Layer 7 of a small transformer language model trained on English Wikipedia (11 layers, counted from 0, width 128).
A neuron's activation on a vector x is GELU(weights . x), where the dot is the dot product.
The model reads these tokens: " " "0" " |\n" "|" " S" "w" "ed" "en" " |" " In" "g"

The vector x that enters this layer's MLP at each token. A number n stands for n times 0.0079.
0 " ": 58 79 340 -57 -146 74 243 24 -42 163 134 -85 -6 -135 -140 -18 23 5 -11 206 17 -12 -11 -45 -71 -228 10 -154 -70 -33 71 -110 83 -151 -57 66 75 -35 -35 66 79 14 -121 101 -35 18 -110 160 -166 -94 -32 0 -166 -267 67 71 55 123 136 -104 148 -86 101 149 -13 4 177 -22 -72 136 126 -95 -146 99 -48 26 187 -38 -11 -99 29 67 205 -82 -31 99 51 15 -176 -108 -66 -101 111 119 -84 -45 -161 142 -157 -26 -71 -103 23 42 168 -154 -103 124 159 -27 -54 -149 -61 -37 -91 60 -54 17 5 -5 -179 -25 -14 70 -14 -70 55 -40
1 "0": -50 -39 245 -34 -115 141 234 -11 17 102 60 -13 12 -126 -249 -46 22 -17 117 39 44 74 93 -77 -10 -218 66 -122 -181 5 87 -32 74 -100 -82 -4 170 -103 39 71 159 54 -44 18 -99 100 -29 40 -14 -85 -41 -10 -119 -282 139 94 91 -1 141 -4 114 -33 15 384 36 10 160 -1 -190 52 130 -63 -201 86 41 81 136 -3 87 -199 -20 -54 287 11 9 54 32 38 -90 -16 -163 -75 73 1 -207 -123 -3 68 -52 -112 -10 -22 -127 -29 156 -115 -312 342 73 -45 38 -133 68 -20 -135 29 21 -48 -236 -19 -162 -162 45 -110 -13 112 88 9
2 " |\n": 45 35 400 -18 -126 58 315 -166 -89 92 12 -20 58 -100 -17 -39 -8 31 23 29 -49 149 -92 -124 -37 -35 112 45 -236 -21 96 -59 119 -104 -69 32 138 -29 120 75 70 60 -122 144 1 -15 -108 76 -138 -139 -21 98 -79 -125 70 0 109 -86 27 -182 168 -121 -2 223 -30 -7 122 89 -136 -10 61 -149 -188 192 -142 -4 146 -100 2 -121 26 -38 241 -65 -16 139 -50 -15 -122 -116 12 -71 58 -54 -186 -81 151 66 -87 -13 60 69 -46 -53 14 -32 -248 269 199 103 -39 -157 -31 37 -106 118 26 -96 -103 -34 -118 -65 65 -155 -99 179 50 10
3 "|": 51 11 389 -8 -121 -16 274 -104 -102 46 99 68 91 -78 -214 23 -13 69 -33 31 66 126 -42 -156 72 -181 27 -95 -326 -58 89 -47 47 -108 -66 1 -8 -9 -19 51 -29 81 -92 -30 39 124 -157 76 44 -39 -9 93 -99 -187 -61 -16 115 -50 69 30 273 -147 -60 151 27 104 99 16 -162 96 160 -19 -179 136 -35 -79 49 -44 50 -158 65 5 159 -43 -97 81 69 80 -119 9 -68 14 73 50 -123 -96 107 131 -140 52 40 -76 28 36 118 -39 -260 243 122 -62 -104 -27 -45 -12 -136 13 6 -69 -107 -11 -192 -67 44 -86 138 27 -49 7
4 " S": -16 122 275 -14 -97 52 296 15 -77 33 126 88 -1 -133 10 3 -79 37 54 -66 -27 61 -118 -208 129 -148 49 -217 -167 -81 78 -41 0 26 -47 -29 -5 -3 -10 99 17 72 -142 -152 -3 228 -83 -109 -24 -93 -74 93 -66 -83 98 186 73 12 5 -74 133 -214 -52 224 14 29 191 -31 -92 32 167 -75 -77 168 -81 -118 73 21 -101 -112 101 19 52 -55 -62 39 219 -15 -15 -28 -31 32 261 52 -182 -32 23 57 -270 -109 67 -26 -66 50 189 -138 -237 189 138 50 -152 -53 -16 55 -22 62 -41 -149 -173 -34 -183 116 75 12 -102 174 -101 45
5 "w": 51 9 172 -70 -120 125 25 -53 34 111 15 0 -56 -105 110 148 115 -57 -15 -98 -137 31 -51 -58 144 -122 10 -86 -16 -155 213 -81 52 -71 27 100 -32 60 52 207 50 73 -108 -72 85 118 -2 45 -77 -184 -1 112 -181 -81 116 309 36 126 10 -66 -41 -115 22 168 -135 90 113 -27 -155 42 173 -96 -168 146 -57 -171 48 121 -7 -167 -124 12 93 -143 66 8 212 45 -21 -156 -185 61 131 -36 -199 -153 14 -2 -95 -171 -22 -12 -61 35 93 -19 -246 297 35 80 -25 133 154 69 -107 -12 127 -267 -201 44 -145 -14 -52 -21 -5 342 -98 14
6 "ed": -64 91 126 76 -69 61 205 -60 -83 69 -72 -1 -122 -116 -155 171 67 46 -86 -63 -181 51 -35 -204 10 -104 -122 -156 -24 -217 159 -155 170 -280 -162 77 -100 -71 -156 86 175 218 108 -130 -67 231 -44 -26 6 -245 4 134 -47 -78 -52 160 8 -49 -3 -132 117 -116 114 54 87 206 109 -57 -175 -52 127 -124 -200 214 93 -160 71 -124 103 31 -131 119 146 78 106 120 127 -47 -138 32 -74 -46 335 -34 -171 -121 237 -3 15 74 -134 -123 -160 -107 41 67 -25 290 84 -78 -12 52 164 158 -22 -77 -32 -10 -72 16 -1 -128 11 32 55 159 54 25
7 "en": -81 -6 59 46 -126 92 224 -23 39 151 72 39 -178 -291 -145 125 61 111 -127 -16 43 -46 -72 -213 -72 -238 -170 -131 -81 -23 97 -40 131 -178 -101 122 -68 14 83 91 -35 182 121 -117 -62 93 -38 -50 31 -40 31 72 -6 -171 100 282 -74 -163 33 -97 104 -155 113 148 64 -8 179 2 -129 -24 132 -5 -140 205 -2 -4 89 -33 79 -107 -65 72 107 -55 32 53 -23 -56 -127 83 -46 -219 476 2 -147 -139 -1 64 -89 -27 79 230 -125 51 -14 -34 39 147 124 45 -231 -47 76 -61 11 -72 4 -83 -206 4 -52 137 111 -141 185 7 -83 145
8 " |": 6 17 376 95 -140 39 233 -132 5 72 11 -45 -36 -196 -102 27 67 41 -37 -23 -119 -7 -170 -194 -6 -130 -17 -78 -206 48 111 -91 128 50 -56 43 -36 63 146 42 52 205 -78 -61 -8 50 -85 28 -155 -27 128 23 -70 -192 57 187 74 -165 67 -144 271 -115 20 243 14 -40 51 33 -118 61 94 -15 -117 141 43 -131 152 6 113 24 19 157 156 31 -72 -159 -27 16 -195 50 26 -126 292 96 -18 -283 123 35 -37 -32 -18 -12 -36 131 15 -11 -215 195 144 103 -102 -119 -48 -44 -71 -65 44 -25 -205 60 -101 -14 86 -123 59 -30 -152 7
9 " In": -74 101 181 -52 -96 133 206 -120 36 169 -34 32 62 -218 -180 -166 55 51 3 -135 9 21 -79 -62 145 -85 79 -77 -137 -62 127 -100 31 -51 -37 -25 -19 61 118 86 93 21 -171 -165 -54 184 -114 -96 -12 -3 -81 66 -107 -198 167 254 139 -62 35 -133 129 -206 44 278 72 134 108 -50 -136 85 140 -7 -164 117 -38 64 189 -8 -3 -197 70 -17 266 5 -66 -70 -6 -197 -165 35 -29 -71 318 123 -119 -111 17 63 -122 65 -80 99 -138 60 95 10 -144 213 199 -66 -72 -17 -112 149 19 5 -109 -51 -150 -53 -188 -37 186 -81 -147 35 -18 15
10 "g": -117 -27 52 71 -50 149 78 -89 6 214 4 -73 -70 -116 -233 -52 224 97 -66 54 -84 -26 -31 11 202 -278 73 -181 -233 -57 58 -141 64 -5 6 -55 154 22 -49 -32 8 -83 -68 -121 51 210 -98 4 -131 -43 -76 83 -126 -71 76 319 28 -26 111 -131 -32 -53 -43 135 127 -74 132 64 -223 26 130 3 -116 110 25 -17 173 216 23 -69 -19 1 251 -165 7 -84 130 41 -145 -50 -38 -160 167 44 -131 -130 -32 130 -53 -164 118 182 -100 129 43 -10 -370 147 189 -61 -93 -4 -18 -42 -12 -48 -24 -84 -7 31 -45 -92 241 -55 -45 149 63 64

Each question shows the input weights of one neuron of the MLP. A number n stands for n times 0.0033.

n109: -126 66 127 -61 -57 203 -68 -49 -85 -29 -30 82 84 10 -2 76 -87 -46 -33 23 -27 -23 -65 -23 -45 -42 -27 85 65 -19 -63 -30 86 175 -10 243 -83 93 -69 -19 98 -156 -63 64 85 -100 -120 16 -178 70 48 59 -51 -11 89 -50 113 50 -51 35 130 -8 115 -36 -94 -113 -60 -40 -38 -57 -164 89 81 -95 24 6 84 -101 -157 53 41 217 -124 99 55 16 -35 -61 -11 66 8 3 -35 94 169 -88 -24 -96 201 13 -98 103 254 139 -29 143 106 -60 -24 104 70 5 29 16 -125 21 -164 48 55 38 -111 40 97 -13 19 15 40 3
On which token does it fire most, and how strongly? 8 " |", at about 1.2

n41: -6 32 93 81 223 -74 -2 73 -102 -243 -91 -149 -113 0 35 -62 -28 -102 3 80 -25 60 72 16 -62 71 -173 54 -173 -120 5 -218 100 57 -66 0 3 19 35 188 -35 56 -68 8 -92 74 -177 98 -99 0 22 26 109 -138 -5 142 -28 67 63 139 184 33 -139 -241 61 19 -58 -19 36 72 -89 -97 67 -129 3 -167 -52 -46 58 83 145 -89 -13 14 -13 68 -111 87 69 82 22 11 -53 115 -64 82 27 42 -39 -3 -154 -73 -30 111 -70 16 -40 -48 -185 -114 57 32 55 83 -81 -57 74 32 -161 -33 17 84 -27 64 -11 -88 0 -49
Its three highest activations, in order, are on tokens 3 "|", 6 "ed", 8 " |"

n54: -9 97 -42 89 37 73 90 -9 45 32 -88 -26 -147 128 113 51 -41 -12 3 -44 -191 166 -138 51 6 -22 41 38 -88 99 -232 -3 82 17 -65 -125 -23 113 75 -238 -196 -190 75 -99 -250 114 63 148 0 -125 -76 163 -49 -37 148 -107 86 -3 95 0 -48 -62 -34 8 144 17 -68 -217 164 -50 -39 -91 -25 -85 15 28 12 -81 9 47 271 74 -126 -154 -142 3 0 -35 67 180 129 -6 -64 -100 -57 141 -10 -12 -14 -20 -71 -135 37 3 31 -9 30 -23 -38 32 -40 0 -52 183 49 -73 -12 -46 -44 -3 140 -89 166 57 -76 -3 -16 -126
Which token does this neuron like most? 4 " S"

n361: -22 -36 -57 139 175 105 -84 126 57 -21 34 -218 112 67 -113 -158 87 92 -34 20 15 6 166 130 3 6 99 94 140 -64 -32 3 197 -122 71 -131 -31 94 -215 49 -73 27 97 -113 69 -97 78 -46 62 31 -199 56 -34 -48 -197 -26 -78 102 164 23 -128 53 -88 -66 -154 -54 52 -83 21 -40 -89 -48 -37 -48 34 -32 -112 -55 -179 212 47 30 -51 -128 27 -98 -148 88 -120 19 -141 -3 -32 35 -36 122 -66 -117 -154 -24 63 135 -57 20 225 319 -82 -16 123 -91 -57 -84 40 -195 -221 6 117 36 -77 16 -83 90 72 65 15 20 -31 89
On which token does it fire most, and how strongly? 10 "g", at about 2

n256: 35 -9 60 12 -91 35 3 177 -38 -55 3 39 0 214 -72 -153 -28 -52 -3 -41 -78 -160 204 18 58 23 72 82 24 -34 29 46 -233 6 -86 -147 -65 119 -97 24 -146 -24 125 -40 56 57 -236 -6 -40 108 -142 -71 46 -35 -72 75 -107 181 -10 -81 -54 22 80 -146 -74 6 279 31 -12 9 117 -19 -9 64 207 64 -109 165 -37 -9 54 -81 15 -40 18 80 108 -184 65 92 177 -38 -72 -56 99 -6 -99 32 15 -223 -12 -45 33 -64 -72 -45 -76 -237 22 -140 -96 27 156 255 -170 -6 -34 136 75 97 70 104 6 191 15 197 3 -111
Which token does this neuron like most? 10 "g"

n383: 3 184 115 -101 54 76 -38 -170 36 -34 -147 -41 38 20 20 -252 55 13 -16 186 103 -33 -115 -21 176 251 -119 -92 -12 -41 -36 -42 23 27 -34 -78 -45 60 57 60 -176 -105 -41 9 19 157 276 82 -115 178 -51 12 -19 -113 140 -36 90 -56 40 51 18 122 -76 46 6 228 -24 -61 -128 115 7 7 177 -116 -96 -103 43 67 74 -18 -10 -100 47 67 -105 54 115 92 -198 160 144 -46 -8 -179 28 111 -49 56 91 28 66 -81 0 -99 -217 136 18 -91 -118 221 -96 -140 85 -61 -38 -60 125 50 98 68 30 13 240 40 -92 -165 -71 -197
Its two highest activations, in order, are on tokens 9 " In", 8 " |"

n462: -132 144 -127 -81 -119 -145 62 154 53 94 3 -254 175 -107 46 157 -17 175 342 -65 -93 -3 -158 145 156 149 115 51 176 38 90 28 -85 23 -156 -153 -158 71 -74 -10 -3 -20 84 177 129 13 84 -37 -24 -41 -96 142 34 11 -103 -26 -144 -13 -122 119 87 -59 43 -98 -238 0 91 89 -144 -121 4 -100 -74 289 158 -68 -204 51 -69 3 -191 -30 50 -7 -76 -82 -117 -140 58 133 32 -163 -125 104 -40 -63 -40 -173 98 13 -90 -222 -74 -23 120 77 -44 -53 -155 115 171 110 -112 -69 44 -150 107 -7 38 0 93 -184 80 -33 187 -36 -86 24
Which token does this neuron like most? 6 "ed"

n344: -112 -22 -36 -22 23 -180 69 58 143 -19 114 -140 -22 -98 -11 -40 -10 82 -45 -146 207 42 64 -179 131 266 -234 166 168 -16 0 -134 135 57 300 74 -10 -197 116 119 -22 61 150 6 181 -67 55 -138 -89 -19 -6 -21 -28 175 -71 83 -43 -62 17 -18 -84 128 -3 -170 92 12 40 13 -29 10 53 -138 95 -43 19 159 49 -19 -13 -111 -196 -142 -16 6 43 22 70 72 -89 -195 -23 -121 -3 -159 -181 101 -91 -62 -27 -127 -71 -34 19 86 -111 71 23 -148 79 -97 -138 -62 157 -10 47 9 -155 140 -24 -93 -85 -67 -179 98 123 66 -6 25
On which token does it fire most, and how strongly? 7 "en", at about 1.1

n412: 94 -23 65 164 -84 -3 -166 -146 106 -10 -150 43 -114 3 42 -10 -7 -53 199 -94 -177 35 133 19 -39 77 -74 56 26 195 100 177 -96 78 -51 105 -40 115 -79 -165 69 264 -115 -82 -41 -9 102 -62 -223 119 -146 -58 59 -204 -104 134 -64 58 -31 103 143 -47 29 -65 -157 -202 49 -13 7 -60 193 97 81 -41 110 274 -97 43 -80 72 -336 169 -62 7 45 -7 -130 -158 -27 -215 -85 236 -133 73 42 -67 45 -10 -139 -33 183 36 130 -156 109 52 107 -92 -57 -92 -97 39 -43 64 -158 -10 63 -81 25 51 24 102 162 -52 59 56 52 43
On which token does it fire most, and how strongly? 5 "w", at about 0.32

n248: -58 -54 -38 -52 123 191 53 192 22 -169 -62 61 -15 -76 200 219 -75 9 -25 -67 34 -61 -37 -77 -15 -11 78 -195 54 -107 -46 68 -35 174 -6 216 -62 110 46 162 -55 -6 -6 -150 -56 -137 -72 -70 89 -3 185 107 61 202 78 35 -59 63 -109 43 88 -137 -270 -60 -62 -133 216 -43 -74 -102 -134 -70 87 -128 68 244 -58 -40 74 -17 -29 72 91 -70 -140 126 77 27 -3 0 126 -32 45 -152 -3 -74 -107 76 -88 69 -26 136 -27 89 98 -93 -25 0 -93 61 -42 -12 -128 -6 -3 -6 -18 120 134 -112 -176 23 21 21 64 -215 -105 175
On which token does it fire most, and how strongly? 7 "en", at about 3.9